Layer 6 of a small transformer language model trained on English Wikipedia (23 layers, counted from 0, width 96).
Take only the direct path to the model's output, skipping the later layers: a vector added to the residual stream pushes a token's score in proportion to its dot product with that token's output vector.

Output vectors of the tokens that the questions are about. A number n stands for (n - 128) times 0.012.
"ues": 174, 112, 131, 115, 127, 160, 120, 145, 104, 134, 126, 142, 128, 71, 124, 185, 198, 89, 125, 121, 126, 132, 168, 60, 184, 92, 141, 103, 65, 197, 103, 68, 162, 176, 51, 161, 177, 166, 88, 131, 212, 120, 193, 42, 132, 137, 146, 117, 121, 83, 171, 140, 165, 175, 172, 184, 192, 139, 81, 83, 199, 97, 112, 100, 88, 123, 128, 188, 118, 141, 126, 122, 226, 167, 75, 130, 143, 178, 72, 182, 69, 131, 99, 180, 213, 112, 137, 115, 88, 69, 160, 135, 76, 140, 178, 115
"urch": 70, 133, 168, 172, 115, 88, 102, 140, 123, 169, 109, 166, 147, 92, 179, 141, 154, 153, 194, 168, 79, 89, 120, 73, 100, 182, 84, 156, 89, 115, 75, 115, 100, 144, 145, 90, 67, 175, 95, 178, 237, 88, 144, 123, 96, 137, 87, 145, 132, 96, 79, 136, 109, 232, 171, 135, 181, 96, 125, 129, 227, 55, 155, 145, 88, 122, 95, 153, 79, 137, 175, 177, 136, 72, 158, 148, 121, 130, 144, 157, 113, 109, 120, 158, 188, 82, 162, 177, 125, 78, 201, 130, 117, 84, 121, 140
"over": 120, 174, 133, 187, 83, 151, 156, 115, 178, 155, 75, 125, 78, 59, 178, 191, 111, 115, 130, 133, 96, 129, 104, 123, 109, 150, 71, 150, 125, 127, 150, 149, 125, 128, 157, 174, 124, 103, 103, 181, 197, 90, 118, 154, 123, 118, 155, 109, 132, 55, 167, 188, 149, 149, 140, 182, 168, 159, 162, 52, 172, 100, 201, 119, 98, 128, 93, 161, 85, 144, 119, 167, 98, 135, 61, 183, 92, 177, 147, 146, 106, 124, 134, 65, 179, 166, 154, 183, 109, 144, 60, 133, 88, 164, 151, 103
" |": 127, 112, 198, 125, 123, 95, 83, 68, 147, 166, 153, 154, 163, 124, 150, 94, 109, 94, 87, 146, 202, 136, 68, 148, 96, 160, 127, 166, 139, 191, 120, 124, 176, 111, 165, 120, 168, 149, 173, 138, 143, 127, 126, 81, 102, 202, 141, 134, 135, 159, 119, 142, 114, 149, 130, 86, 104, 177, 138, 93, 122, 100, 150, 116, 120, 136, 152, 159, 184, 175, 168, 139, 208, 158, 147, 120, 142, 145, 166, 129, 141, 128, 156, 164, 107, 129, 129, 102, 139, 161, 170, 114, 117, 136, 184, 144
"lege": 48, 192, 107, 134, 126, 122, 180, 98, 193, 173, 67, 121, 174, 101, 88, 166, 158, 130, 98, 216, 86, 104, 174, 85, 127, 101, 28, 54, 144, 131, 90, 145, 123, 162, 123, 149, 122, 92, 188, 86, 236, 146, 100, 120, 127, 161, 114, 126, 83, 90, 99, 102, 120, 195, 74, 171, 181, 101, 139, 82, 132, 84, 162, 150, 56, 96, 113, 188, 87, 130, 157, 123, 150, 159, 120, 196, 158, 104, 156, 97, 98, 111, 124, 183, 169, 124, 182, 168, 104, 165, 169, 153, 86, 121, 106, 159
"ev": 69, 138, 142, 164, 156, 186, 95, 101, 164, 154, 107, 5, 117, 164, 173, 124, 164, 144, 135, 185, 100, 147, 82, 179, 165, 102, 93, 113, 143, 148, 140, 70, 164, 109, 128, 114, 121, 177, 91, 189, 200, 60, 170, 90, 134, 103, 134, 147, 88, 119, 192, 105, 196, 116, 177, 146, 91, 130, 157, 153, 137, 97, 185, 169, 115, 176, 122, 150, 135, 165, 125, 143, 142, 149, 110, 96, 88, 159, 170, 154, 124, 141, 115, 112, 189, 190, 116, 121, 82, 130, 158, 147, 72, 137, 148, 72
"ant": 134, 86, 183, 176, 147, 178, 109, 105, 192, 145, 125, 136, 152, 103, 112, 101, 158, 113, 161, 143, 78, 100, 113, 87, 152, 157, 109, 136, 154, 148, 93, 149, 102, 78, 170, 141, 90, 166, 109, 128, 186, 112, 157, 143, 205, 158, 141, 141, 105, 38, 81, 133, 126, 120, 205, 92, 126, 156, 159, 114, 102, 140, 126, 131, 124, 161, 128, 161, 120, 119, 133, 116, 122, 132, 133, 143, 109, 125, 146, 91, 58, 142, 103, 188, 189, 134, 157, 180, 115, 119, 104, 184, 64, 145, 136, 106
"ent": 76, 135, 124, 201, 105, 161, 158, 119, 96, 111, 151, 118, 207, 142, 177, 171, 173, 104, 198, 112, 131, 135, 183, 98, 75, 154, 141, 148, 147, 185, 140, 103, 120, 144, 123, 97, 153, 150, 96, 95, 196, 144, 116, 130, 151, 151, 139, 162, 121, 69, 167, 184, 101, 75, 170, 144, 154, 184, 157, 64, 179, 134, 173, 134, 122, 112, 144, 119, 155, 99, 120, 174, 160, 108, 106, 110, 100, 78, 153, 160, 96, 140, 155, 168, 169, 97, 111, 166, 101, 92, 109, 197, 120, 185, 165, 96
"ob": 101, 102, 113, 122, 151, 147, 175, 97, 134, 146, 108, 68, 134, 134, 115, 139, 161, 86, 122, 171, 127, 159, 116, 104, 141, 161, 92, 129, 120, 142, 135, 122, 74, 158, 94, 170, 139, 118, 170, 167, 204, 115, 146, 166, 158, 132, 112, 125, 67, 73, 158, 160, 180, 173, 137, 130, 115, 140, 110, 70, 144, 116, 142, 171, 125, 131, 116, 111, 149, 132, 80, 144, 131, 217, 104, 148, 161, 162, 150, 129, 149, 146, 93, 166, 203, 131, 132, 133, 98, 158, 109, 117, 171, 109, 139, 143
"ub": 113, 104, 111, 147, 157, 114, 122, 121, 125, 189, 81, 136, 126, 113, 127, 107, 150, 121, 156, 125, 124, 145, 112, 83, 110, 103, 80, 160, 128, 148, 87, 135, 121, 180, 90, 132, 174, 109, 110, 163, 203, 127, 153, 185, 100, 77, 85, 137, 123, 93, 148, 106, 172, 140, 147, 91, 124, 162, 165, 98, 189, 124, 137, 152, 123, 115, 113, 165, 106, 150, 173, 106, 125, 156, 75, 160, 126, 167, 159, 105, 99, 92, 77, 87, 165, 118, 135, 130, 55, 159, 106, 171, 127, 121, 121, 143
"|---|---": 70, 162, 176, 112, 173, 91, 136, 137, 79, 137, 91, 138, 142, 162, 91, 160, 137, 126, 95, 190, 166, 164, 194, 195, 136, 128, 122, 116, 88, 160, 76, 171, 169, 204, 96, 104, 148, 122, 195, 224, 225, 131, 151, 133, 174, 179, 146, 122, 132, 76, 76, 190, 215, 130, 109, 183, 165, 123, 175, 157, 128, 105, 179, 63, 25, 201, 156, 143, 49, 183, 152, 154, 166, 202, 117, 54, 121, 112, 184, 161, 98, 143, 137, 146, 203, 20, 122, 168, 101, 106, 58, 162, 133, 175, 205, 137
"ow": 100, 153, 149, 100, 92, 141, 122, 112, 118, 186, 128, 133, 77, 168, 147, 181, 122, 126, 138, 120, 108, 160, 82, 82, 128, 118, 93, 101, 131, 171, 127, 180, 103, 115, 164, 112, 146, 141, 132, 205, 182, 75, 148, 170, 144, 124, 122, 160, 134, 51, 186, 173, 141, 135, 106, 106, 159, 180, 110, 62, 124, 81, 171, 189, 124, 153, 114, 144, 125, 121, 149, 124, 171, 161, 138, 148, 169, 195, 98, 143, 122, 176, 86, 122, 171, 78, 168, 144, 143, 139, 164, 130, 80, 111, 86, 152
"uel": 132, 128, 223, 94, 114, 151, 153, 77, 116, 109, 122, 151, 158, 161, 106, 191, 183, 109, 170, 161, 157, 222, 161, 47, 172, 127, 66, 144, 118, 123, 105, 207, 187, 160, 132, 136, 100, 169, 81, 121, 236, 115, 155, 78, 142, 132, 100, 33, 120, 126, 111, 123, 199, 159, 103, 155, 82, 109, 118, 142, 228, 96, 171, 127, 92, 127, 85, 185, 165, 144, 85, 152, 244, 106, 124, 133, 88, 152, 121, 73, 21, 143, 128, 202, 214, 113, 92, 136, 91, 95, 188, 119, 71, 53, 152, 129
"ana": 101, 90, 122, 158, 124, 118, 183, 82, 165, 130, 111, 109, 156, 114, 165, 79, 173, 151, 145, 165, 158, 168, 118, 133, 124, 125, 116, 152, 172, 158, 147, 99, 79, 115, 168, 195, 97, 155, 113, 130, 206, 126, 103, 138, 124, 124, 147, 125, 84, 125, 163, 100, 128, 213, 128, 108, 87, 130, 140, 143, 181, 113, 154, 96, 112, 120, 169, 156, 103, 167, 72, 108, 157, 140, 116, 132, 100, 194, 159, 151, 59, 194, 78, 169, 170, 66, 124, 192, 153, 101, 145, 157, 50, 92, 132, 121
"c": 127, 110, 156, 114, 169, 179, 124, 122, 75, 152, 90, 159, 158, 132, 84, 135, 126, 124, 124, 113, 117, 92, 181, 94, 51, 157, 129, 148, 149, 145, 116, 124, 111, 179, 117, 167, 94, 121, 83, 164, 163, 148, 191, 83, 170, 183, 136, 108, 150, 120, 211, 118, 126, 121, 88, 162, 134, 163, 151, 154, 119, 52, 132, 111, 124, 120, 152, 141, 102, 145, 198, 145, 144, 155, 98, 142, 76, 91, 151, 95, 128, 118, 101, 150, 156, 181, 164, 123, 118, 177, 129, 126, 86, 79, 132, 112
"outh": 19, 192, 181, 178, 93, 169, 94, 158, 129, 124, 86, 111, 107, 141, 114, 103, 169, 86, 160, 134, 183, 158, 121, 107, 144, 114, 141, 174, 43, 128, 67, 145, 73, 162, 158, 122, 129, 151, 190, 206, 229, 132, 166, 104, 187, 153, 149, 119, 102, 86, 162, 165, 245, 199, 140, 193, 94, 116, 108, 78, 178, 166, 198, 147, 83, 136, 120, 211, 123, 137, 202, 89, 191, 124, 128, 178, 125, 91, 164, 43, 163, 156, 173, 125, 154, 119, 140, 156, 144, 78, 113, 111, 88, 101, 146, 124
"ives": 155, 105, 178, 152, 189, 168, 41, 54, 65, 114, 137, 57, 117, 141, 218, 154, 213, 153, 116, 134, 136, 152, 77, 64, 145, 138, 102, 105, 176, 107, 117, 133, 185, 156, 96, 165, 160, 92, 123, 93, 210, 147, 85, 58, 108, 179, 94, 164, 104, 124, 136, 136, 149, 186, 28, 90, 120, 144, 41, 101, 216, 33, 139, 155, 75, 230, 162, 186, 135, 129, 164, 91, 122, 131, 79, 144, 175, 166, 149, 105, 126, 175, 102, 114, 190, 74, 186, 164, 139, 138, 161, 139, 128, 145, 144, 117
"cept": 118, 92, 145, 196, 175, 113, 95, 147, 55, 134, 75, 90, 163, 179, 126, 90, 148, 106, 121, 131, 152, 125, 101, 110, 131, 106, 96, 102, 129, 141, 151, 195, 136, 125, 98, 186, 131, 126, 71, 100, 224, 46, 195, 111, 151, 175, 176, 202, 119, 66, 97, 125, 113, 117, 98, 188, 134, 118, 176, 117, 166, 120, 128, 98, 75, 126, 139, 190, 187, 157, 169, 155, 139, 125, 68, 160, 97, 91, 182, 113, 117, 76, 111, 210, 223, 158, 159, 197, 143, 115, 157, 114, 122, 98, 134, 155
"se": 56, 117, 170, 130, 77, 166, 175, 173, 105, 153, 174, 101, 137, 86, 75, 223, 129, 96, 151, 171, 135, 178, 70, 53, 124, 206, 99, 142, 180, 174, 121, 200, 126, 92, 109, 158, 107, 94, 43, 136, 171, 102, 92, 169, 87, 110, 116, 140, 96, 76, 208, 103, 125, 147, 137, 119, 179, 184, 172, 194, 138, 86, 147, 118, 104, 86, 137, 196, 123, 194, 157, 142, 112, 139, 112, 188, 129, 137, 151, 182, 171, 119, 91, 183, 202, 144, 75, 144, 59, 124, 88, 133, 70, 170, 127, 129
"t": 92, 96, 189, 116, 100, 189, 68, 174, 127, 124, 131, 71, 118, 139, 98, 162, 124, 108, 84, 83, 150, 136, 146, 122, 59, 123, 108, 84, 125, 150, 80, 97, 106, 143, 91, 172, 133, 145, 138, 111, 163, 115, 177, 99, 188, 171, 138, 60, 193, 70, 179, 121, 89, 139, 104, 154, 151, 119, 161, 160, 146, 58, 133, 171, 126, 154, 96, 103, 95, 149, 143, 157, 118, 141, 174, 157, 98, 188, 158, 159, 115, 80, 82, 160, 147, 88, 123, 205, 143, 143, 135, 74, 111, 145, 135, 106
"ily": 88, 154, 113, 162, 166, 76, 73, 132, 151, 147, 119, 141, 141, 100, 75, 162, 244, 123, 186, 164, 165, 146, 134, 84, 133, 185, 48, 168, 184, 178, 127, 148, 177, 189, 113, 193, 85, 125, 126, 184, 205, 81, 89, 146, 105, 154, 169, 79, 159, 104, 200, 114, 165, 193, 76, 144, 167, 231, 100, 106, 95, 95, 43, 123, 82, 132, 106, 194, 127, 145, 142, 157, 144, 141, 95, 119, 111, 100, 193, 54, 82, 113, 116, 209, 175, 25, 104, 90, 106, 137, 137, 145, 164, 92, 81, 17
"ough": 91, 90, 147, 158, 138, 138, 86, 126, 112, 151, 81, 111, 148, 105, 208, 151, 175, 138, 117, 175, 113, 119, 121, 137, 115, 104, 120, 186, 154, 128, 121, 170, 97, 143, 154, 178, 156, 187, 56, 144, 208, 99, 173, 108, 158, 117, 207, 140, 130, 97, 154, 112, 161, 230, 97, 236, 212, 168, 109, 69, 177, 69, 155, 140, 101, 97, 169, 116, 135, 98, 156, 139, 129, 124, 118, 77, 144, 134, 157, 161, 140, 132, 118, 119, 231, 111, 117, 133, 134, 154, 152, 165, 143, 132, 27, 129

Each question shows what one neuron of this layer's MLP adds at an activation of 1. A number n stands for (n - 128) times 0.0061.

n377: 131, 109, 118, 140, 98, 125, 114, 141, 115, 135, 126, 132, 107, 107, 123, 121, 135, 113, 125, 99, 123, 121, 124, 122, 119, 126, 154, 141, 144, 123, 114, 116, 129, 152, 144, 109, 140, 132, 143, 126, 117, 118, 138, 114, 129, 128, 119, 135, 106, 124, 155, 155, 115, 128, 140, 130, 127, 133, 119, 116, 132, 131, 109, 120, 117, 140, 131, 91, 131, 112, 108, 128, 132, 144, 127, 109, 123, 136, 140, 116, 139, 139, 115, 128, 133, 134, 124, 111, 120, 120, 115, 135, 110, 132, 130, 149
Pushed down most: "lege"

n328: 133, 135, 127, 128, 133, 136, 131, 128, 129, 127, 132, 128, 122, 133, 131, 129, 132, 126, 130, 132, 129, 119, 132, 128, 130, 133, 129, 131, 132, 125, 127, 132, 131, 123, 126, 124, 129, 122, 135, 133, 127, 125, 126, 122, 124, 124, 124, 129, 133, 127, 128, 130, 123, 134, 126, 125, 129, 137, 127, 125, 129, 128, 126, 131, 128, 133, 128, 124, 130, 123, 126, 133, 128, 126, 118, 125, 126, 129, 129, 128, 133, 133, 121, 133, 126, 122, 130, 126, 133, 122, 125, 126, 133, 129, 130, 128
Which of these tokens does it push up most? "ives"

n140: 119, 139, 123, 107, 117, 104, 147, 124, 153, 137, 116, 142, 154, 129, 131, 128, 125, 97, 137, 114, 81, 118, 92, 126, 162, 148, 113, 158, 113, 112, 98, 156, 149, 127, 135, 78, 125, 158, 104, 126, 127, 130, 158, 137, 131, 120, 107, 79, 111, 143, 166, 126, 109, 141, 116, 119, 126, 138, 108, 158, 119, 127, 77, 146, 132, 160, 109, 122, 93, 82, 113, 137, 125, 107, 113, 126, 114, 116, 92, 137, 135, 84, 116, 99, 109, 146, 130, 168, 142, 145, 109, 101, 152, 153, 108, 115
Which of these tokens does it push up most? "urch"

n111: 132, 119, 139, 116, 115, 92, 124, 126, 134, 128, 133, 155, 135, 143, 102, 126, 86, 129, 141, 122, 116, 105, 133, 136, 122, 104, 105, 123, 135, 115, 105, 135, 139, 128, 127, 136, 127, 114, 103, 137, 115, 112, 155, 150, 136, 103, 117, 142, 152, 111, 120, 143, 121, 116, 128, 129, 134, 138, 148, 123, 105, 134, 140, 125, 145, 149, 123, 112, 133, 122, 141, 114, 130, 142, 116, 137, 147, 132, 139, 130, 192, 135, 126, 135, 114, 103, 144, 112, 133, 115, 129, 116, 134, 115, 123, 132
Which of these tokens does it push up most? "ow"

n14: 147, 118, 129, 145, 161, 147, 128, 127, 128, 114, 129, 150, 99, 135, 150, 167, 128, 127, 127, 95, 142, 126, 173, 126, 125, 86, 138, 110, 161, 131, 147, 137, 165, 110, 131, 104, 137, 160, 137, 81, 141, 133, 127, 98, 149, 122, 143, 162, 129, 170, 159, 89, 127, 108, 108, 156, 89, 113, 138, 136, 146, 118, 148, 126, 165, 121, 124, 85, 169, 115, 75, 142, 156, 116, 128, 96, 110, 151, 161, 104, 117, 125, 122, 152, 141, 135, 76, 119, 114, 82, 132, 146, 139, 115, 126, 103
Which three tokens does it push up most, strongest first? "uel", "ent", "ev"

n165: 155, 132, 174, 113, 135, 118, 134, 119, 167, 145, 139, 111, 117, 154, 166, 122, 154, 128, 117, 133, 116, 126, 108, 125, 114, 129, 94, 87, 174, 94, 116, 83, 136, 87, 136, 146, 122, 142, 104, 108, 140, 111, 139, 95, 134, 149, 98, 107, 138, 111, 173, 127, 108, 109, 147, 158, 137, 144, 84, 176, 132, 141, 128, 149, 126, 122, 163, 114, 117, 121, 103, 114, 104, 109, 124, 174, 88, 129, 143, 135, 140, 86, 138, 91, 138, 113, 106, 111, 111, 119, 119, 132, 88, 133, 182, 95
Which of these tokens does it push up most? "ev"

n297: 122, 117, 132, 152, 118, 112, 130, 136, 131, 124, 119, 115, 107, 122, 146, 126, 119, 131, 120, 115, 116, 124, 115, 132, 121, 134, 143, 130, 132, 137, 115, 122, 124, 134, 133, 134, 119, 108, 118, 118, 128, 124, 116, 127, 120, 114, 120, 120, 133, 140, 124, 135, 118, 111, 138, 120, 117, 122, 135, 137, 128, 124, 129, 145, 129, 133, 130, 118, 129, 126, 112, 125, 138, 144, 117, 129, 116, 131, 138, 141, 143, 119, 129, 126, 126, 141, 133, 123, 132, 143, 116, 123, 116, 135, 135, 133
Which two tokens does it push up most, strongest first? "over", "ev"

n184: 95, 98, 154, 142, 160, 107, 66, 138, 78, 127, 168, 105, 133, 118, 127, 127, 132, 184, 149, 110, 141, 146, 107, 111, 122, 149, 155, 131, 117, 152, 163, 124, 150, 153, 121, 146, 126, 108, 103, 99, 176, 126, 104, 128, 113, 168, 129, 140, 137, 129, 154, 143, 109, 114, 141, 138, 177, 113, 182, 162, 129, 143, 185, 132, 154, 131, 153, 164, 128, 134, 112, 121, 112, 132, 143, 105, 216, 114, 80, 128, 106, 139, 103, 130, 132, 148, 133, 104, 142, 165, 147, 125, 133, 152, 122, 139
Which three tokens does it push up most, strongest first? "ives", "se", "cept"

n261: 122, 103, 133, 80, 137, 150, 111, 139, 132, 134, 132, 153, 92, 138, 137, 79, 146, 170, 114, 137, 132, 133, 161, 98, 116, 165, 110, 135, 141, 117, 161, 91, 135, 110, 110, 137, 151, 132, 133, 84, 149, 116, 129, 152, 134, 100, 90, 135, 133, 98, 120, 155, 122, 111, 156, 152, 132, 131, 146, 152, 113, 136, 156, 141, 141, 105, 118, 136, 141, 165, 107, 168, 109, 140, 119, 95, 181, 93, 113, 108, 111, 132, 100, 120, 133, 120, 131, 123, 136, 148, 167, 118, 149, 153, 140, 169
Which two tokens does it push up most, strongest first? "ob", "ub"

n271: 131, 125, 121, 136, 131, 130, 118, 124, 124, 112, 113, 116, 111, 123, 131, 123, 132, 131, 133, 135, 117, 128, 139, 118, 151, 98, 124, 144, 139, 145, 135, 125, 146, 137, 127, 129, 138, 137, 136, 164, 117, 137, 126, 131, 130, 140, 129, 116, 74, 151, 115, 135, 123, 123, 115, 137, 147, 128, 133, 143, 118, 128, 116, 109, 161, 133, 130, 126, 146, 153, 154, 113, 112, 121, 117, 137, 138, 122, 116, 137, 107, 127, 158, 134, 142, 146, 116, 143, 112, 148, 139, 139, 116, 110, 148, 126
Pushed down most: "t"

n332: 134, 150, 127, 118, 107, 148, 123, 151, 153, 125, 122, 150, 122, 147, 150, 144, 118, 141, 103, 92, 130, 140, 149, 152, 74, 146, 102, 146, 94, 136, 152, 110, 133, 135, 109, 125, 124, 136, 148, 99, 116, 120, 126, 137, 114, 97, 144, 114, 166, 131, 131, 135, 138, 96, 124, 132, 110, 148, 115, 115, 124, 131, 110, 124, 127, 138, 143, 106, 145, 140, 114, 121, 128, 126, 93, 113, 147, 117, 103, 106, 98, 132, 130, 87, 116, 136, 161, 140, 111, 129, 127, 113, 143, 134, 152, 163
Which of these tokens does it push up most? "over"

n354: 129, 127, 133, 126, 120, 130, 124, 126, 123, 126, 132, 124, 120, 131, 133, 127, 127, 128, 120, 129, 126, 121, 126, 131, 130, 126, 127, 122, 133, 128, 126, 127, 138, 125, 117, 124, 123, 122, 128, 135, 128, 132, 130, 137, 123, 127, 121, 128, 131, 130, 131, 124, 130, 122, 131, 127, 125, 128, 131, 124, 128, 130, 135, 123, 121, 131, 133, 125, 128, 124, 123, 128, 126, 132, 128, 127, 132, 123, 130, 128, 128, 129, 129, 123, 130, 124, 130, 126, 123, 129, 122, 122, 123, 127, 128, 130
Which of these tokens does it push up most? "|---|---"

n181: 110, 133, 123, 147, 97, 132, 95, 128, 129, 175, 138, 130, 113, 132, 145, 147, 102, 134, 87, 83, 147, 144, 154, 201, 143, 163, 168, 107, 200, 160, 147, 100, 124, 157, 118, 138, 125, 130, 101, 93, 122, 98, 71, 126, 144, 124, 128, 95, 148, 119, 86, 97, 163, 116, 95, 157, 77, 146, 127, 75, 134, 100, 155, 151, 117, 153, 125, 112, 73, 111, 101, 162, 146, 92, 145, 127, 156, 122, 104, 140, 114, 163, 121, 88, 131, 139, 98, 134, 130, 137, 119, 147, 87, 91, 134, 117
Which of these tokens does it push up most? "over"

n34: 158, 135, 119, 93, 121, 117, 110, 121, 126, 106, 144, 117, 121, 118, 135, 155, 112, 120, 139, 202, 116, 126, 123, 130, 137, 93, 122, 103, 135, 111, 93, 158, 131, 117, 159, 130, 125, 142, 143, 126, 134, 144, 147, 153, 133, 161, 157, 149, 113, 162, 133, 125, 129, 100, 113, 139, 145, 118, 116, 142, 126, 167, 112, 156, 92, 122, 100, 92, 104, 140, 129, 99, 132, 108, 123, 154, 133, 109, 141, 133, 137, 130, 126, 120, 110, 136, 142, 124, 113, 140, 139, 102, 135, 90, 150, 120
Pushed down most: "ent"

n143: 129, 128, 132, 132, 123, 134, 139, 130, 133, 128, 121, 126, 135, 128, 140, 117, 133, 133, 134, 145, 129, 122, 125, 126, 129, 144, 138, 129, 127, 134, 137, 132, 127, 130, 119, 116, 131, 136, 126, 132, 112, 137, 130, 134, 130, 130, 129, 137, 126, 123, 132, 136, 139, 113, 130, 131, 123, 127, 132, 134, 130, 124, 119, 127, 136, 116, 132, 134, 132, 137, 131, 135, 118, 128, 132, 124, 121, 122, 124, 137, 118, 125, 127, 128, 134, 129, 125, 128, 135, 128, 134, 121, 136, 119, 119, 140
Which of these tokens does it push up most? "ent"

n309: 167, 101, 167, 135, 121, 129, 133, 140, 153, 134, 141, 189, 145, 73, 164, 130, 145, 153, 127, 132, 108, 123, 173, 122, 135, 163, 98, 102, 159, 112, 89, 130, 146, 93, 214, 125, 79, 154, 153, 116, 136, 127, 151, 138, 169, 109, 151, 94, 159, 156, 102, 97, 78, 103, 150, 115, 134, 127, 126, 104, 74, 140, 167, 154, 132, 70, 118, 120, 105, 82, 77, 141, 127, 121, 74, 94, 125, 67, 173, 122, 161, 126, 128, 95, 176, 145, 135, 133, 125, 154, 131, 121, 148, 123, 98, 113
Which two tokens does it push up most, strongest first? "ant", "ough"

n323: 74, 140, 161, 135, 109, 121, 134, 160, 136, 102, 131, 117, 166, 140, 133, 175, 121, 85, 103, 128, 127, 96, 119, 109, 76, 155, 104, 180, 115, 84, 149, 101, 164, 149, 53, 68, 117, 101, 160, 111, 140, 144, 86, 120, 150, 15, 168, 181, 109, 125, 93, 109, 114, 137, 155, 96, 103, 187, 172, 134, 80, 157, 164, 119, 116, 125, 135, 112, 104, 122, 124, 178, 129, 77, 136, 113, 118, 98, 144, 128, 150, 153, 146, 163, 156, 127, 110, 93, 132, 147, 119, 125, 198, 116, 140, 152
Which three tokens does it push up most, strongest first? "ent", "se", "|---|---"

n225: 136, 106, 154, 148, 118, 135, 126, 165, 135, 129, 144, 138, 84, 114, 150, 129, 95, 165, 106, 147, 110, 70, 70, 136, 97, 155, 109, 116, 168, 119, 104, 137, 123, 171, 154, 104, 113, 121, 109, 99, 132, 126, 152, 127, 160, 117, 145, 137, 149, 90, 174, 134, 130, 82, 112, 67, 169, 133, 160, 134, 122, 161, 155, 154, 113, 130, 131, 84, 109, 107, 136, 126, 173, 135, 191, 84, 119, 113, 114, 136, 135, 133, 80, 165, 128, 124, 160, 133, 115, 127, 130, 105, 104, 102, 110, 162
Which three tokens does it push up most, strongest first? "ow", "t", "ant"

n5: 116, 74, 134, 146, 117, 116, 138, 114, 119, 176, 130, 142, 138, 86, 149, 93, 145, 126, 145, 132, 104, 62, 144, 65, 123, 118, 121, 107, 147, 114, 147, 121, 136, 89, 155, 115, 136, 125, 124, 97, 130, 106, 153, 136, 147, 104, 107, 157, 120, 95, 158, 105, 131, 125, 176, 135, 127, 130, 151, 143, 72, 151, 132, 125, 140, 104, 137, 96, 125, 107, 128, 129, 59, 129, 148, 86, 111, 127, 141, 101, 135, 106, 109, 90, 130, 128, 98, 112, 145, 141, 164, 155, 128, 145, 135, 164
Which of these tokens does it push up most? "ant"

n231: 130, 144, 113, 130, 121, 91, 142, 168, 126, 108, 131, 86, 149, 122, 104, 127, 125, 128, 161, 141, 117, 90, 105, 94, 119, 106, 97, 169, 155, 114, 129, 134, 143, 95, 127, 110, 115, 135, 133, 98, 131, 134, 99, 126, 126, 114, 125, 107, 144, 162, 109, 138, 116, 92, 155, 142, 147, 160, 99, 136, 126, 174, 121, 140, 141, 150, 108, 122, 166, 120, 90, 107, 110, 104, 133, 128, 102, 144, 150, 137, 110, 136, 175, 114, 122, 134, 130, 133, 135, 160, 107, 125, 114, 120, 145, 158
Which two tokens does it push up most, strongest first? "ent", "ant"

n134: 133, 142, 133, 91, 115, 92, 142, 134, 125, 138, 94, 116, 135, 111, 113, 142, 142, 150, 120, 135, 137, 105, 113, 162, 107, 123, 145, 144, 121, 137, 137, 137, 123, 134, 108, 113, 148, 107, 118, 109, 104, 139, 145, 80, 143, 102, 145, 157, 110, 125, 128, 115, 130, 122, 110, 126, 129, 161, 110, 129, 118, 128, 110, 127, 150, 136, 151, 113, 137, 106, 151, 148, 109, 147, 123, 81, 111, 157, 114, 108, 130, 140, 129, 142, 125, 158, 155, 94, 121, 141, 166, 141, 139, 129, 99, 115
Which three tokens does it push up most, strongest first? "ough", "c", " |"

n295: 124, 130, 136, 136, 126, 138, 128, 130, 133, 119, 130, 127, 127, 122, 131, 129, 115, 130, 136, 122, 135, 130, 125, 132, 123, 122, 125, 117, 137, 123, 126, 126, 126, 133, 126, 130, 130, 124, 142, 133, 138, 126, 131, 135, 132, 125, 130, 143, 147, 134, 112, 128, 131, 111, 130, 113, 133, 135, 124, 128, 114, 121, 128, 114, 120, 127, 131, 113, 122, 131, 106, 122, 129, 115, 126, 129, 133, 121, 133, 125, 138, 126, 123, 125, 139, 132, 119, 123, 128, 125, 124, 114, 131, 124, 124, 118
Which of these tokens does it push up most? "|---|---"

n119: 131, 168, 109, 107, 116, 160, 136, 94, 136, 84, 169, 139, 164, 118, 139, 117, 134, 123, 135, 174, 135, 121, 150, 126, 132, 123, 92, 110, 151, 113, 105, 136, 119, 110, 134, 99, 141, 113, 143, 130, 114, 144, 165, 120, 152, 152, 133, 145, 118, 134, 121, 176, 102, 131, 119, 112, 114, 105, 140, 131, 121, 184, 143, 113, 70, 107, 157, 125, 119, 87, 116, 98, 91, 92, 156, 153, 154, 94, 105, 134, 135, 134, 119, 120, 124, 152, 108, 110, 139, 143, 137, 129, 118, 118, 133, 164
Which of these tokens does it push up most? "lege"

n12: 141, 172, 168, 120, 100, 80, 131, 104, 135, 90, 95, 133, 126, 147, 129, 178, 99, 134, 93, 120, 119, 118, 122, 158, 130, 153, 156, 155, 130, 156, 117, 136, 136, 161, 160, 115, 85, 102, 142, 126, 125, 149, 87, 132, 168, 135, 160, 135, 176, 141, 153, 153, 165, 108, 165, 154, 132, 95, 155, 175, 142, 148, 145, 147, 154, 133, 104, 171, 140, 100, 103, 99, 93, 153, 122, 94, 89, 157, 183, 121, 187, 122, 135, 134, 108, 111, 116, 108, 159, 125, 157, 101, 138, 147, 133, 147
Which two tokens does it push up most, strongest first? "|---|---", "outh"

n288: 134, 110, 154, 89, 113, 127, 104, 103, 105, 135, 164, 144, 132, 116, 130, 138, 109, 117, 89, 171, 131, 113, 151, 102, 94, 103, 124, 113, 138, 146, 151, 139, 134, 158, 135, 137, 166, 124, 145, 107, 111, 159, 146, 132, 102, 131, 106, 122, 129, 120, 129, 125, 117, 105, 142, 133, 135, 147, 126, 153, 93, 139, 116, 113, 170, 117, 138, 138, 155, 158, 116, 115, 139, 94, 130, 119, 164, 102, 79, 103, 98, 101, 112, 137, 117, 112, 141, 149, 122, 144, 136, 112, 160, 121, 107, 135
Which of these tokens does it push up most? " |"

n130: 122, 168, 161, 122, 178, 147, 126, 151, 127, 109, 163, 169, 197, 118, 147, 116, 137, 139, 114, 113, 163, 119, 124, 114, 122, 163, 134, 139, 164, 106, 140, 97, 90, 112, 125, 139, 125, 114, 125, 156, 95, 60, 100, 127, 122, 124, 121, 94, 141, 175, 142, 136, 116, 113, 139, 130, 131, 163, 99, 158, 118, 153, 136, 125, 102, 115, 178, 143, 101, 112, 117, 97, 139, 113, 123, 106, 112, 110, 126, 92, 150, 109, 127, 162, 107, 171, 149, 114, 119, 133, 145, 151, 120, 141, 157, 115
Pushed down most: "ow"